Layer 3 of a small transformer language model trained on English Wikipedia (12 layers, counted from 0, width 128).
A neuron adds its activation times its output weights to the MLP's output. To switch it off is to set its activation to zero at one token and run the rest of the model.
A neuron's activation on a vector x is SiLU(gate . x) times (in . x), where the dot is the dot product.

Input weights of the MLP neurons that the questions are about. A number n stands for (n - 500) times 0.0014.
n177 gate: 519,448,449,326,377,535,280,581,326,488,496,594,689,357,425,361,523,398,456,488,640,721,623,425,392,449,617,788,255,636,273,600,434,404,453,398,534,657,251,526,352,447,652,403,648,604,318,496,377,631,473,488,512,500,586,511,577,210,604,512,633,435,605,496,423,680,627,402,594,170,400,373,612,542,469,597,570,424,619,574,621,519,254,496,542,779,524,630,806,637,737,437,535,432,573,500,560,425,429,536,573,599,619,596,371,434,430,651,554,607,267,551,511,262,523,477,410,496,496,544,546,97,344,481,712,567,500,250
n178 gate: 435,563,246,492,530,404,539,402,538,481,496,405,542,330,538,656,519,362,555,473,559,642,583,462,281,580,477,188,439,280,417,496,253,313,591,424,458,465,620,489,696,615,474,519,504,320,536,658,707,353,333,542,737,844,680,919,579,469,398,615,456,421,511,281,429,584,557,538,466,459,651,349,629,541,703,580,458,478,444,336,428,523,555,454,470,549,592,488,374,466,439,447,431,512,414,359,238,338,333,413,563,422,560,438,649,225,588,247,644,431,430,496,478,410,463,765,535,500,425,488,679,394,586,409,496,631,643,229
n195 gate: 229,492,731,400,618,453,166,305,573,774,457,654,582,558,457,571,111,593,627,484,560,226,343,601,468,539,725,469,469,357,393,298,369,532,473,663,294,359,480,459,488,448,511,558,473,447,436,527,324,684,585,586,657,488,520,367,504,560,239,313,474,206,404,389,588,414,477,492,450,427,511,398,353,378,489,388,527,409,439,279,531,384,563,614,743,561,582,359,492,375,666,352,406,221,496,524,385,339,524,162,596,546,301,623,446,601,625,385,408,441,552,357,500,618,531,458,516,303,484,665,517,704,548,485,496,445,450,516
n199 gate: 377,552,559,569,646,566,597,353,428,427,442,538,478,525,599,530,376,336,537,388,381,463,593,569,552,562,576,449,417,388,421,504,370,474,504,438,412,240,393,444,481,361,507,511,460,454,583,342,435,507,381,405,654,380,460,521,269,526,421,306,285,464,507,439,507,759,195,431,511,453,683,489,314,482,704,619,590,443,586,246,496,391,403,261,792,325,471,595,318,434,424,460,500,507,429,414,381,342,404,342,564,695,754,337,431,638,478,514,388,801,524,442,415,418,307,392,376,522,601,518,702,475,422,185,672,500,392,445
n226 gate: 385,589,362,557,298,653,526,539,418,504,532,767,671,529,565,640,374,316,718,459,577,507,361,290,478,475,565,752,496,421,496,507,554,592,399,406,460,536,449,617,378,422,616,374,550,535,604,247,475,208,482,692,373,576,543,542,530,415,407,496,483,270,457,671,493,623,532,583,496,677,393,635,736,419,447,418,496,626,656,644,554,525,586,522,532,384,504,416,522,554,453,356,638,581,468,397,681,391,431,306,366,451,560,610,709,439,655,414,568,413,521,802,647,387,390,561,717,364,585,398,400,282,515,514,688,285,578,706
n268 gate: 596,575,378,468,484,378,748,528,716,520,580,601,337,352,459,340,375,217,959,512,430,492,572,306,273,247,500,456,432,416,464,413,327,607,729,403,313,313,382,462,591,391,433,335,597,452,508,341,560,504,668,633,629,460,504,275,492,384,412,107,551,148,340,540,254,504,480,686,343,492,560,353,558,536,381,448,396,500,496,226,348,580,362,362,480,555,541,488,532,342,480,379,541,434,330,566,611,622,717,483,346,409,186,628,472,649,557,536,348,626,341,488,590,544,627,480,557,496,637,475,517,364,616,512,638,341,480,597
n304 gate: 574,673,303,481,534,559,148,861,539,622,279,382,532,372,484,564,492,336,648,392,500,484,446,245,352,589,395,726,628,454,307,489,341,520,531,402,362,555,500,582,544,431,454,372,531,630,524,461,477,488,461,324,367,625,551,706,386,436,465,802,383,496,593,620,550,606,400,484,687,458,446,705,184,534,623,721,481,492,515,473,729,422,563,417,565,477,858,441,614,457,422,613,500,436,420,660,672,626,532,609,548,790,638,460,574,461,449,245,697,397,714,582,568,458,397,488,743,488,235,536,625,395,448,620,626,535,431,488
n318 gate: 285,744,574,324,708,291,708,492,547,452,547,401,605,560,326,716,416,604,403,359,671,600,393,648,199,608,483,340,409,328,526,678,410,584,530,452,548,496,260,347,708,679,470,457,371,390,375,504,564,513,513,448,469,639,717,530,513,464,397,539,680,364,393,962,445,604,526,574,759,436,619,430,478,411,722,642,521,386,632,552,384,496,686,631,508,462,474,509,582,357,474,535,282,478,741,535,491,553,553,16,696,808,445,372,526,673,578,594,834,491,467,327,492,632,288,624,252,422,402,430,740,586,411,646,270,247,445,431
n177 in: 431,551,666,325,715,473,610,647,599,333,768,516,698,477,515,386,186,589,598,563,593,620,451,377,488,573,492,557,351,626,443,368,427,594,396,615,470,554,803,559,516,619,418,726,293,575,619,709,420,561,431,419,480,612,627,568,496,468,211,488,452,383,572,641,553,535,580,492,780,651,394,306,331,225,489,477,439,556,523,301,420,420,617,601,350,575,585,577,592,407,603,481,403,260,361,386,469,383,519,480,444,444,243,766,569,650,773,709,717,391,574,718,545,549,443,519,334,481,595,512,562,576,520,580,546,415,542,281
n178 in: 372,515,568,440,349,442,482,732,546,576,568,377,482,305,439,515,444,525,456,306,389,471,398,421,507,386,786,529,304,333,694,454,560,595,475,468,342,518,489,486,467,570,594,528,646,514,796,447,496,511,518,396,307,482,572,689,403,430,450,608,767,525,394,610,387,425,451,493,368,616,680,315,555,563,496,489,408,441,556,860,493,621,602,594,559,423,453,475,543,615,308,711,612,419,392,533,522,435,420,537,522,675,496,708,186,450,378,489,54,402,442,332,490,612,525,628,478,546,533,601,443,660,412,507,504,468,472,618
n195 in: 446,448,372,450,347,361,641,553,529,324,576,406,482,460,412,596,592,482,392,192,482,665,428,471,485,569,304,334,540,669,589,767,543,511,395,504,400,566,548,434,637,474,298,251,554,464,346,550,525,521,392,435,395,449,835,589,583,436,353,471,384,500,324,450,421,704,500,624,598,361,357,551,585,628,529,414,435,309,403,590,200,616,431,500,447,482,445,573,453,515,587,848,547,474,241,526,600,599,758,620,444,730,697,585,388,395,536,439,496,460,566,511,521,532,425,410,369,504,687,166,496,482,418,428,558,599,468,536
n199 in: 325,386,460,543,553,467,581,507,390,576,254,317,420,600,717,456,182,259,588,592,434,449,571,514,559,654,478,604,654,439,458,560,668,679,418,654,354,410,500,497,331,515,434,593,633,687,582,535,581,277,696,378,422,356,590,539,530,537,521,392,566,659,283,411,461,453,280,406,675,602,394,544,467,482,443,657,553,409,596,700,618,672,500,605,528,342,637,265,626,446,414,432,710,496,468,338,386,671,562,426,659,493,673,493,453,245,414,425,599,616,596,586,486,507,338,422,406,475,386,536,649,347,393,486,536,648,309,597
n226 in: 518,769,706,475,430,710,544,528,472,551,489,507,529,507,532,496,462,407,485,390,517,341,574,601,559,425,522,393,403,600,518,581,489,233,729,428,508,428,388,722,331,574,514,493,468,433,619,553,507,645,689,338,723,665,619,732,522,415,496,432,490,546,411,511,504,281,401,432,507,588,380,576,360,461,769,468,386,336,550,536,507,450,544,529,630,412,760,247,644,705,496,608,291,379,296,555,467,485,616,537,685,500,553,262,264,486,543,589,358,344,541,550,243,289,500,500,460,511,393,529,366,589,485,628,504,685,288,435
n268 in: 569,496,465,386,391,566,575,470,435,415,408,508,295,485,334,210,526,538,516,586,355,384,394,646,516,462,496,481,603,340,549,323,477,653,584,392,475,570,725,189,512,699,515,485,377,409,766,227,527,534,569,419,444,258,411,444,321,500,690,666,288,455,626,709,458,712,345,531,458,485,473,717,469,748,439,588,732,762,477,615,466,274,379,810,609,526,330,488,508,350,542,473,434,543,624,433,826,434,512,631,496,519,606,449,546,331,419,356,473,434,382,745,534,658,413,435,596,416,603,519,512,568,472,370,542,601,545,247
n304 in: 572,558,597,504,496,423,590,465,476,342,472,521,852,563,512,810,625,552,656,594,531,653,619,508,496,528,336,636,668,583,405,323,484,426,696,400,509,298,411,508,611,637,551,604,448,457,496,362,717,449,500,295,401,412,408,202,188,710,551,404,671,492,333,563,405,665,389,460,492,350,524,638,369,543,433,548,560,512,615,500,484,532,317,496,567,578,557,561,380,460,496,696,601,500,426,303,787,520,821,529,372,226,618,500,604,456,572,357,575,524,600,192,644,421,386,333,520,424,146,378,209,524,570,607,287,161,551,564
n318 in: 454,401,414,412,207,636,445,392,415,604,390,589,726,595,679,594,500,468,249,424,627,686,468,489,475,691,546,433,535,599,465,329,588,536,486,464,594,539,468,575,638,180,497,295,560,521,555,461,374,556,309,457,887,336,496,538,441,298,514,636,421,479,444,644,444,536,574,372,482,423,454,439,420,517,297,380,369,348,363,429,684,397,459,500,559,524,550,514,521,307,348,568,489,489,392,525,547,403,825,677,390,559,553,536,504,280,450,423,377,331,394,372,669,531,535,588,536,465,595,691,602,623,529,691,675,604,609,500

Output weights of the MLP neurons that the questions are about. A number n stands for (n - 500) times 0.0014.
n177: 491,299,569,652,419,569,530,203,533,532,690,533,287,750,592,460,504,554,658,130,320,398,297,255,586,553,399,668,399,513,433,370,428,546,530,225,432,553,648,377,547,337,436,287,417,403,521,475,612,392,619,410,452,457,551,708,662,596,351,273,457,216,392,601,399,582,556,409,433,576,609,495,478,291,664,518,592,790,558,414,426,553,650,280,803,90,640,629,488,259,513,356,152,550,446,709,453,414,541,404,283,602,513,580,685,600,470,596,509,234,412,277,595,833,543,428,726,577,639,559,120,468,437,580,555,282,583,529
n178: 562,551,380,478,638,802,426,374,683,486,531,294,574,562,379,486,737,462,136,558,763,488,427,770,373,361,654,401,551,636,389,394,573,547,694,225,481,460,646,303,490,510,452,540,407,725,266,483,568,588,836,785,478,341,535,535,638,723,662,322,465,371,514,479,454,460,229,421,232,244,677,398,605,448,328,528,424,555,413,626,598,369,491,610,239,182,436,561,442,513,491,643,464,776,309,604,389,529,483,678,274,514,683,573,320,521,490,675,739,417,643,658,496,613,529,474,675,587,230,835,500,233,255,539,474,365,700,550
n195: 306,482,205,517,755,398,329,389,387,258,446,631,348,475,623,530,874,639,408,434,562,531,391,504,257,606,680,424,331,640,576,413,448,508,342,370,341,403,414,357,305,588,801,667,568,632,568,520,226,690,513,414,151,467,426,561,430,631,487,496,467,344,552,500,573,297,492,632,716,530,758,427,582,500,400,624,361,500,552,626,584,462,504,379,247,615,707,531,414,645,425,626,424,353,794,590,466,386,334,276,487,627,306,367,470,623,476,523,169,366,408,435,488,643,618,374,392,586,387,614,571,368,189,625,661,553,362,458
n199: 399,250,521,342,11,425,522,408,500,402,207,223,293,609,644,714,782,730,618,484,557,422,397,559,513,638,273,235,517,322,441,382,418,611,333,392,369,456,505,416,433,500,539,738,656,528,776,307,655,321,522,370,678,667,413,689,445,643,486,341,444,505,710,342,418,597,235,465,254,700,597,456,232,444,546,589,326,432,763,496,633,307,339,555,755,468,523,243,521,430,320,466,643,344,640,362,445,392,559,462,527,554,415,391,74,387,409,689,424,473,607,449,487,483,707,513,715,628,388,597,345,374,632,444,657,405,500,411
n226: 410,564,722,643,491,611,424,525,618,399,241,661,215,466,619,594,537,364,442,317,513,809,487,558,350,579,372,677,483,358,329,470,496,584,496,673,408,535,415,601,561,601,483,574,434,656,659,470,546,564,272,661,198,409,594,534,427,586,281,365,380,527,621,349,409,249,620,775,366,599,643,267,540,528,364,449,276,915,339,500,718,394,822,738,491,527,531,537,586,139,643,241,504,604,396,445,313,406,352,658,411,487,347,491,441,310,585,385,628,505,474,891,649,564,547,479,518,482,565,582,543,495,458,353,638,509,248,898
n268: 547,639,623,561,588,435,776,491,500,197,683,527,229,589,445,427,774,424,437,438,589,460,509,702,383,667,430,702,646,459,822,561,554,344,587,683,280,524,597,600,598,615,601,590,613,859,709,560,644,631,372,294,395,387,477,500,538,673,606,386,616,652,363,824,932,519,714,350,437,568,514,314,597,143,357,625,409,316,728,531,661,216,628,364,213,539,378,440,465,397,500,675,867,427,661,454,487,389,375,446,601,806,500,326,632,828,457,303,754,231,177,485,437,680,351,537,515,583,482,436,114,640,445,523,718,472,240,653
n304: 799,408,726,587,470,521,533,284,669,387,505,509,642,476,367,616,519,629,417,536,438,505,538,796,462,357,300,589,533,369,294,717,570,278,557,322,514,446,485,608,664,693,609,422,509,809,360,505,734,505,681,542,613,340,739,135,440,587,703,451,701,500,500,448,489,689,625,172,682,264,607,441,410,365,337,413,839,425,495,693,266,579,353,304,590,276,435,644,172,567,476,595,810,631,666,471,212,482,731,584,307,234,431,600,571,143,339,457,791,475,294,541,653,500,351,255,894,440,413,112,233,485,279,627,481,381,417,641
n318: 920,650,396,576,408,528,343,728,563,683,540,606,491,496,397,329,479,695,351,471,962,750,565,292,416,437,692,514,483,530,474,597,822,842,526,634,500,469,445,401,510,618,500,509,560,193,513,183,626,575,509,330,698,513,597,596,607,547,667,442,452,380,472,431,691,536,373,504,423,385,473,686,812,500,383,283,635,298,270,601,612,645,253,463,386,610,514,632,634,491,255,722,622,532,287,439,316,378,576,406,832,400,496,486,602,321,592,475,418,546,356,593,806,382,685,500,477,675,182,481,337,641,444,444,599,583,321,425

Each question names a token from some text and the token that comes next. It shows the vector x that enters the MLP there. A number n stands for (n - 500) times 0.003.

Then comes g, the gradient of the next token's log-probability with respect to the MLP's output, scaled to length 1. A neuron's effect is roughly proportional to its activation times (output weights . g). A number n stands for (n - 500) times 0.00072.

" al", then " G"
x: 320,692,467,501,214,728,591,414,525,610,451,448,467,505,621,474,451,539,552,592,527,553,449,449,518,389,395,406,464,445,333,414,533,455,506,469,364,476,450,655,491,461,535,608,412,555,597,496,637,357,569,450,639,319,442,587,558,631,390,541,510,444,605,437,288,337,608,503,582,619,58,481,586,432,795,592,291,393,459,634,602,548,536,632,431,729,258,476,510,397,452,528,476,525,570,629,434,156,394,600,604,398,524,381,362,448,289,525,563,338,521,487,647,514,484,535,603,332,853,414,489,439,357,676,690,541,575,497
g: 746,427,712,638,460,744,528,451,566,654,475,672,601,425,525,652,611,515,761,345,432,577,454,419,473,579,498,440,503,435,408,584,669,686,473,656,467,436,398,410,468,704,278,408,400,417,610,272,536,646,588,380,523,619,475,568,560,420,442,431,709,480,523,506,391,405,618,684,575,490,738,423,408,514,709,473,477,520,558,566,746,621,428,563,452,466,462,780,399,303,472,597,742,437,760,450,629,655,550,483,97,534,630,516,270,515,537,574,452,499,365,487,380,590,513,548,400,493,427,357,497,613,210,470,403,553,663,505
Which neuron, switched off, raises the next token's probability most? n318

"U", then "):"
x: 589,460,615,566,649,473,547,489,374,512,486,373,659,340,671,496,409,503,368,667,529,400,541,427,405,613,423,509,601,553,476,644,380,471,335,356,331,375,538,678,637,330,516,566,458,552,420,541,574,430,458,585,607,307,635,320,452,798,459,321,498,334,525,648,254,516,501,490,580,423,668,442,434,465,563,380,666,373,498,416,527,634,563,591,387,401,351,543,510,535,333,413,391,532,527,504,658,496,472,764,423,187,480,387,505,574,274,524,682,453,647,469,573,599,482,411,492,475,643,457,349,409,608,562,510,510,464,516
g: 516,515,767,196,677,517,475,514,230,409,515,511,495,272,652,531,574,556,598,333,578,449,431,507,461,479,484,85,536,409,371,307,414,455,383,708,512,431,486,679,342,468,571,519,485,479,402,580,491,659,492,398,475,313,377,592,642,527,478,519,431,776,399,403,568,431,415,554,465,503,570,549,448,447,371,563,355,664,482,489,722,645,550,636,647,698,566,443,460,428,626,654,400,465,467,442,282,537,407,534,564,756,672,629,342,318,432,324,321,678,303,448,419,520,457,589,700,703,425,571,490,465,398,491,713,361,593,374
Which neuron, switched off, lowers the next token's probability most? n304

"at", then "man"
x: 417,470,433,281,579,566,376,413,629,521,231,579,366,509,391,343,381,551,454,576,624,518,556,576,453,450,481,548,499,449,591,472,774,362,524,472,361,675,643,791,491,592,416,587,496,598,489,509,432,501,693,657,660,296,565,408,549,652,210,398,635,375,560,618,478,268,603,532,564,470,417,732,396,484,577,550,458,500,716,451,435,645,525,516,400,469,479,734,513,558,492,414,474,633,644,550,652,159,579,410,752,659,350,455,438,590,375,423,481,571,405,618,612,600,531,384,760,268,503,459,440,439,612,541,666,669,529,456
g: 517,609,362,445,560,337,531,360,573,642,656,547,583,536,423,303,303,409,638,637,304,515,393,838,389,705,370,651,531,456,508,528,543,439,557,487,523,470,687,437,329,521,505,617,460,297,417,383,429,533,513,499,596,568,505,590,531,447,251,696,395,314,506,668,389,455,447,626,426,247,562,402,414,418,652,584,455,536,524,718,808,379,580,387,659,429,558,213,588,577,394,501,176,664,457,441,435,544,533,673,561,307,413,455,680,539,630,453,549,554,416,662,753,722,691,450,455,408,478,501,661,632,625,568,467,525,528,441
Which neuron, switched off, raises the next token's probability most? n268

" of", then " at"
x: 398,561,568,532,425,651,487,371,583,530,517,542,513,480,600,467,666,529,363,557,377,482,603,377,526,658,460,454,538,744,465,475,485,627,467,495,393,497,451,540,327,380,469,361,547,475,683,545,544,410,516,652,620,377,494,618,450,567,647,670,764,518,416,480,352,434,473,544,727,652,370,406,593,621,368,733,524,484,521,446,405,754,581,569,579,373,283,599,481,369,440,630,552,701,527,392,545,645,706,602,492,692,396,592,524,553,592,522,551,382,579,476,555,429,608,500,639,501,599,521,220,445,582,527,545,566,523,350
g: 534,373,444,340,611,389,858,513,614,633,522,383,431,441,515,381,527,422,432,281,763,396,464,812,536,441,488,544,573,638,468,383,476,468,567,343,421,656,322,689,544,618,457,777,478,419,474,630,360,450,361,335,357,333,455,730,443,362,450,355,605,592,679,431,602,404,321,298,593,397,489,297,358,628,588,454,489,534,338,444,386,601,632,604,449,571,578,396,401,708,374,317,438,400,344,498,584,520,438,458,420,609,420,548,480,733,604,601,712,478,398,496,416,700,252,447,636,597,509,610,284,657,523,560,467,498,468,594
Which neuron, switched off, lowers the next token's probability most? n318

"ol", then "ation"
x: 412,565,528,555,546,599,570,388,491,541,586,595,533,598,746,618,478,463,536,482,470,255,323,513,231,458,479,749,266,443,552,530,712,498,534,450,490,605,607,475,541,443,587,597,492,426,617,577,381,365,636,600,615,350,699,537,653,447,562,295,459,696,381,633,488,507,320,485,545,657,356,345,425,416,442,417,507,459,639,540,331,398,448,607,497,653,422,605,527,263,604,553,651,605,514,337,596,659,592,659,389,414,572,567,490,591,230,336,459,352,482,539,799,480,492,438,510,464,947,212,544,447,640,411,779,400,572,485
g: 414,597,199,593,717,615,666,692,439,512,597,294,705,603,628,539,426,539,489,519,642,497,503,616,406,561,526,702,566,667,349,467,710,524,497,252,449,392,409,388,390,690,486,635,498,532,498,225,666,521,370,655,650,596,429,628,683,559,502,364,673,634,531,592,392,385,404,564,635,525,537,501,464,520,479,464,580,270,590,250,691,498,411,277,511,558,460,678,671,555,390,463,630,336,389,553,414,428,528,398,351,484,355,414,348,511,523,495,429,715,528,500,492,414,440,261,496,210,273,453,442,350,671,454,581,503,412,689
Which neuron, switched off, raises the next token's probability most? n318

"ation", then " of"
x: 572,453,444,358,614,434,506,412,636,479,457,389,587,392,655,477,556,551,402,437,545,459,571,492,485,480,281,437,616,604,500,481,545,537,585,588,388,497,492,595,231,395,535,484,430,534,651,504,530,533,447,511,546,317,339,670,593,672,365,433,672,529,383,456,341,495,615,592,552,349,612,417,488,439,593,513,544,606,489,402,473,678,515,515,517,351,406,479,498,584,425,423,528,847,439,470,538,519,442,566,520,556,608,495,530,593,381,440,474,417,490,435,605,505,376,372,573,389,634,460,79,459,428,541,648,510,565,580
g: 679,572,422,409,508,637,642,585,591,279,570,429,601,473,569,408,455,532,50,531,264,522,516,662,494,479,499,729,564,494,563,647,495,263,401,443,539,563,584,654,594,588,521,458,451,328,667,551,536,514,383,457,408,308,661,322,462,514,364,400,589,514,488,323,460,288,517,500,589,475,540,615,730,582,286,455,511,275,802,435,681,353,691,642,299,495,556,274,519,520,426,554,597,673,569,430,562,411,404,624,469,564,486,550,342,361,452,444,270,621,450,406,607,425,191,490,544,349,669,352,432,457,442,542,430,641,415,508
Which neuron, switched off, raises the next token's probability most? n177

" it", then " ad"
x: 540,621,443,470,589,385,460,370,469,407,422,479,218,419,537,353,595,375,320,648,469,415,709,488,533,413,510,413,413,514,338,578,551,517,631,479,291,432,540,716,418,619,473,718,501,496,622,500,413,569,416,409,607,287,516,457,479,438,470,516,623,490,590,551,311,442,366,353,505,501,463,449,354,430,520,624,417,552,473,406,503,486,451,492,405,452,289,342,494,528,516,439,564,672,306,570,505,227,470,486,590,572,536,536,416,399,414,519,650,487,487,445,529,456,222,469,609,410,700,375,333,271,307,442,746,478,581,484
g: 346,479,664,499,533,312,526,577,770,570,706,464,445,354,573,562,401,641,393,569,591,640,467,496,644,487,491,358,336,658,387,531,548,661,452,618,531,424,326,427,344,418,438,643,401,329,374,451,545,474,479,541,815,280,339,295,439,446,703,597,577,454,447,651,630,509,433,370,536,588,574,610,380,809,382,499,586,579,476,714,466,194,544,409,394,708,411,411,582,586,430,549,482,340,499,547,298,374,572,549,534,686,334,537,254,335,551,557,301,517,549,296,300,285,470,549,620,638,529,483,465,586,648,421,308,414,547,480
Which neuron, switched off, lowers the next token's probability most? n199

"é", then "in"
x: 271,463,697,403,640,338,719,291,367,624,601,443,546,523,503,325,531,512,392,482,556,340,483,314,558,658,252,458,445,519,531,602,389,393,252,496,444,450,473,564,578,502,288,585,538,381,674,482,659,626,487,502,656,366,721,426,698,600,550,409,599,488,654,587,269,411,766,466,551,503,491,360,368,438,457,421,463,460,469,306,407,468,674,654,391,501,487,594,416,372,295,580,567,446,607,475,412,322,527,587,787,340,399,409,451,523,432,521,877,439,465,703,390,479,554,614,478,484,399,356,555,481,591,473,490,517,530,536
g: 514,641,434,410,412,531,295,685,434,460,544,500,466,600,645,553,423,602,491,650,677,705,485,303,302,570,360,685,378,511,591,701,508,702,594,689,449,563,232,507,435,532,626,373,460,425,547,660,553,612,543,626,615,594,583,639,612,413,384,390,603,715,201,554,621,444,483,463,543,402,738,664,391,596,473,496,481,499,682,502,478,435,265,706,546,465,206,546,630,559,421,300,692,502,444,549,341,402,477,263,532,551,722,614,538,344,462,494,476,579,375,482,226,716,601,482,507,668,514,588,580,556,452,374,405,498,261,471
Which two neurons, each switched off alone, lower its probability most, in order? n178, n177

" to", then " the"
x: 458,533,487,448,549,533,567,420,492,636,479,413,563,476,499,432,564,393,248,651,646,483,580,459,488,534,411,534,401,468,261,586,419,562,569,422,408,548,349,637,513,482,297,535,447,430,552,548,543,392,692,461,652,220,475,434,355,417,537,685,489,434,482,484,307,331,414,498,570,529,482,530,547,508,510,585,387,487,576,536,500,481,457,547,587,485,344,567,457,458,352,602,556,511,566,583,501,506,526,533,338,693,575,632,505,346,492,545,525,474,648,331,495,481,440,562,611,504,550,263,181,385,778,562,583,338,708,281
g: 574,420,547,540,428,709,314,333,575,483,724,566,359,331,382,639,536,646,409,528,466,231,464,662,458,403,419,595,489,328,630,441,402,543,596,379,539,535,217,552,518,378,542,554,414,549,748,566,709,539,416,428,529,628,487,545,523,681,482,790,489,441,501,600,513,718,539,788,401,600,493,637,755,418,568,668,461,590,479,599,584,314,702,555,626,428,454,377,647,445,676,663,318,470,631,324,589,768,697,607,477,558,546,664,557,702,623,394,500,535,553,512,419,668,525,634,642,424,627,314,410,485,497,462,747,551,489,536
Which neuron, switched off, raises the next token's probability most? n177

" appear", then "s"
x: 580,632,543,566,505,627,558,562,471,497,492,524,373,502,694,290,506,453,381,495,528,607,437,435,477,439,460,459,492,515,544,628,453,541,375,533,341,407,341,694,514,535,449,739,475,427,557,580,320,539,599,484,245,228,506,504,508,491,529,776,549,787,150,588,323,219,480,443,704,551,273,538,485,443,594,478,411,517,405,508,491,440,508,486,561,529,388,469,400,536,567,627,615,486,475,575,489,488,465,483,795,468,333,367,584,490,466,599,581,331,633,529,550,501,502,617,521,290,574,293,391,627,364,506,680,152,592,462
g: 690,610,517,585,487,308,663,311,422,474,620,170,404,379,410,538,572,157,464,701,432,458,424,692,597,369,464,527,450,455,438,554,561,444,626,489,558,571,568,387,540,438,631,533,496,314,571,732,470,442,413,512,491,463,528,270,369,447,788,770,443,432,620,516,504,360,545,284,651,462,530,533,514,483,239,640,577,487,413,518,563,562,557,496,305,433,348,550,550,580,527,538,663,398,606,442,653,402,660,568,118,482,623,693,504,543,488,377,641,408,525,326,468,488,325,472,811,694,592,572,393,469,571,669,408,413,552,556
Which neuron, switched off, lowers the next token's probability most? n318

" w", then "elf"
x: 641,414,632,559,373,549,546,428,645,482,335,363,458,409,516,269,479,569,405,583,479,539,559,528,637,469,439,443,370,355,523,463,588,538,613,567,336,579,383,807,527,462,697,415,493,611,535,618,493,574,453,113,277,188,571,483,564,681,542,452,511,399,294,466,348,618,627,309,621,509,490,417,494,478,521,653,572,386,498,575,422,445,361,568,580,321,396,512,525,529,456,479,525,616,477,460,592,382,539,592,585,329,500,402,545,404,482,338,660,463,514,348,509,624,420,410,496,658,724,531,299,392,505,433,692,481,555,394
g: 536,412,643,474,575,464,496,431,447,614,387,511,499,376,385,439,466,225,527,515,425,337,298,435,382,394,619,296,717,279,552,344,527,673,340,677,415,483,575,628,338,560,411,614,508,465,296,318,685,436,515,549,585,548,600,363,251,439,508,611,639,629,334,376,637,586,352,455,497,451,295,659,405,749,365,433,386,306,619,583,473,506,494,310,439,383,573,387,421,805,623,469,577,409,295,602,377,667,619,360,439,535,512,491,414,787,513,481,449,403,638,388,559,320,400,651,415,493,717,494,506,483,521,431,271,499,385,308
Which neuron, switched off, lowers the next token's probability most? n177

"ist", then " |"
x: 401,642,420,521,353,492,754,440,522,476,501,410,468,385,658,450,511,575,490,409,471,412,648,211,469,494,326,449,690,406,507,480,747,566,370,505,372,605,406,672,480,445,465,495,575,596,465,453,282,360,509,650,516,401,559,415,585,432,502,578,689,617,447,644,245,511,598,481,320,637,624,507,385,490,649,361,371,474,543,537,536,499,458,524,634,660,465,503,389,432,665,316,371,721,495,491,556,477,510,550,686,604,387,417,621,607,429,523,302,509,742,357,400,760,574,473,571,330,710,465,314,501,514,540,645,410,595,490
g: 500,550,584,424,459,683,477,470,403,302,523,454,562,446,699,386,407,444,866,550,601,636,454,256,544,516,616,575,257,369,559,477,334,277,512,436,553,594,465,641,266,400,499,475,621,580,647,497,358,488,325,574,557,363,462,691,573,409,230,510,199,394,546,546,570,404,490,530,260,497,679,479,656,371,408,493,360,538,533,426,646,516,646,543,465,287,553,540,600,522,344,388,325,473,367,485,250,616,551,755,728,712,380,617,561,523,616,470,361,587,586,383,464,467,736,464,473,517,373,399,644,627,408,483,353,608,416,609
Which neuron, switched off, raises the next token's probability most? n226

"ated", then " leg"
x: 689,297,433,394,501,437,753,228,626,612,578,241,330,570,522,490,522,276,318,568,696,683,503,227,550,481,424,489,614,484,561,670,431,386,526,502,402,482,327,516,517,335,455,601,567,610,667,511,460,454,525,469,517,560,216,599,461,811,567,828,565,525,455,553,456,499,216,545,672,446,272,607,535,442,467,614,506,611,407,383,565,508,468,533,595,524,483,393,276,458,479,523,365,744,474,340,692,632,403,561,482,600,550,494,345,709,523,437,654,375,475,665,543,582,415,487,573,342,553,312,377,571,521,418,502,353,644,524
g: 368,548,524,370,673,807,196,417,470,683,419,674,613,548,492,591,439,422,219,642,470,535,544,459,244,508,578,369,601,411,252,531,559,696,434,594,486,461,462,383,484,261,660,547,625,537,420,393,391,444,583,429,401,323,414,592,539,333,380,362,650,502,447,278,623,583,384,433,405,530,548,461,329,400,404,625,574,422,456,689,555,623,481,498,791,579,409,566,398,416,312,446,355,428,335,587,492,210,488,522,437,517,386,703,443,620,462,521,421,427,601,399,623,586,642,483,405,342,235,737,410,636,585,651,530,511,494,385
Which neuron, switched off, lowers the next token's probability most? n268

" any", then " law"
x: 514,631,505,527,517,709,700,650,772,588,445,359,245,527,657,540,372,614,263,495,482,430,562,587,557,417,598,500,424,281,451,441,576,362,454,398,435,546,592,565,518,411,350,570,446,512,438,378,519,316,463,505,487,373,500,524,430,611,614,714,652,292,324,306,264,523,545,621,597,379,432,441,474,540,461,507,470,519,566,668,433,486,534,603,439,515,161,442,550,451,489,536,513,651,361,609,426,391,397,542,693,223,619,430,544,460,478,417,559,430,574,482,687,542,396,466,663,597,588,450,275,376,493,583,537,331,503,386
g: 341,546,627,513,480,440,499,425,427,386,688,323,623,696,547,381,718,503,261,454,318,317,558,283,243,352,518,289,703,362,427,571,625,535,434,518,527,186,501,323,413,441,583,504,645,420,431,400,761,573,412,450,397,464,396,456,318,583,629,389,347,589,368,416,660,583,359,208,214,362,369,459,439,451,605,539,606,623,301,409,593,468,691,651,479,528,576,492,453,515,582,611,618,732,472,636,561,417,314,521,552,564,428,365,484,550,438,544,543,243,392,573,394,626,474,396,355,373,343,469,430,375,578,510,473,581,423,554
Which neuron, switched off, lowers the next token's probability most? n178

"L", then "e"
x: 491,474,448,564,492,421,656,641,453,543,421,485,598,550,726,546,566,469,397,507,298,494,463,356,549,463,373,627,349,664,566,553,515,307,482,433,269,466,380,753,565,430,561,420,412,505,593,502,496,527,327,536,525,372,364,487,699,684,421,673,424,505,558,479,363,432,424,486,561,580,592,270,452,455,587,524,445,591,600,456,535,456,466,565,592,608,199,413,556,459,560,301,402,590,606,365,587,391,470,638,703,298,521,521,690,300,226,428,569,293,493,320,579,430,455,393,567,433,471,596,458,606,686,523,576,301,415,453
g: 479,625,312,515,573,417,503,415,330,565,355,620,368,422,475,480,536,436,332,966,390,381,450,380,434,574,606,350,361,563,640,497,466,616,87,376,551,674,465,504,606,235,566,562,443,259,405,494,423,525,518,387,642,524,628,368,507,537,479,752,633,443,580,483,488,428,583,503,432,512,512,268,242,587,468,451,443,562,662,805,543,581,618,412,517,663,593,691,242,444,394,410,443,640,431,506,549,659,578,413,329,366,470,402,543,463,549,607,576,505,513,478,201,549,534,460,536,341,439,512,521,642,511,638,459,461,454,689
Which neuron, switched off, lowers the next token's probability most? n318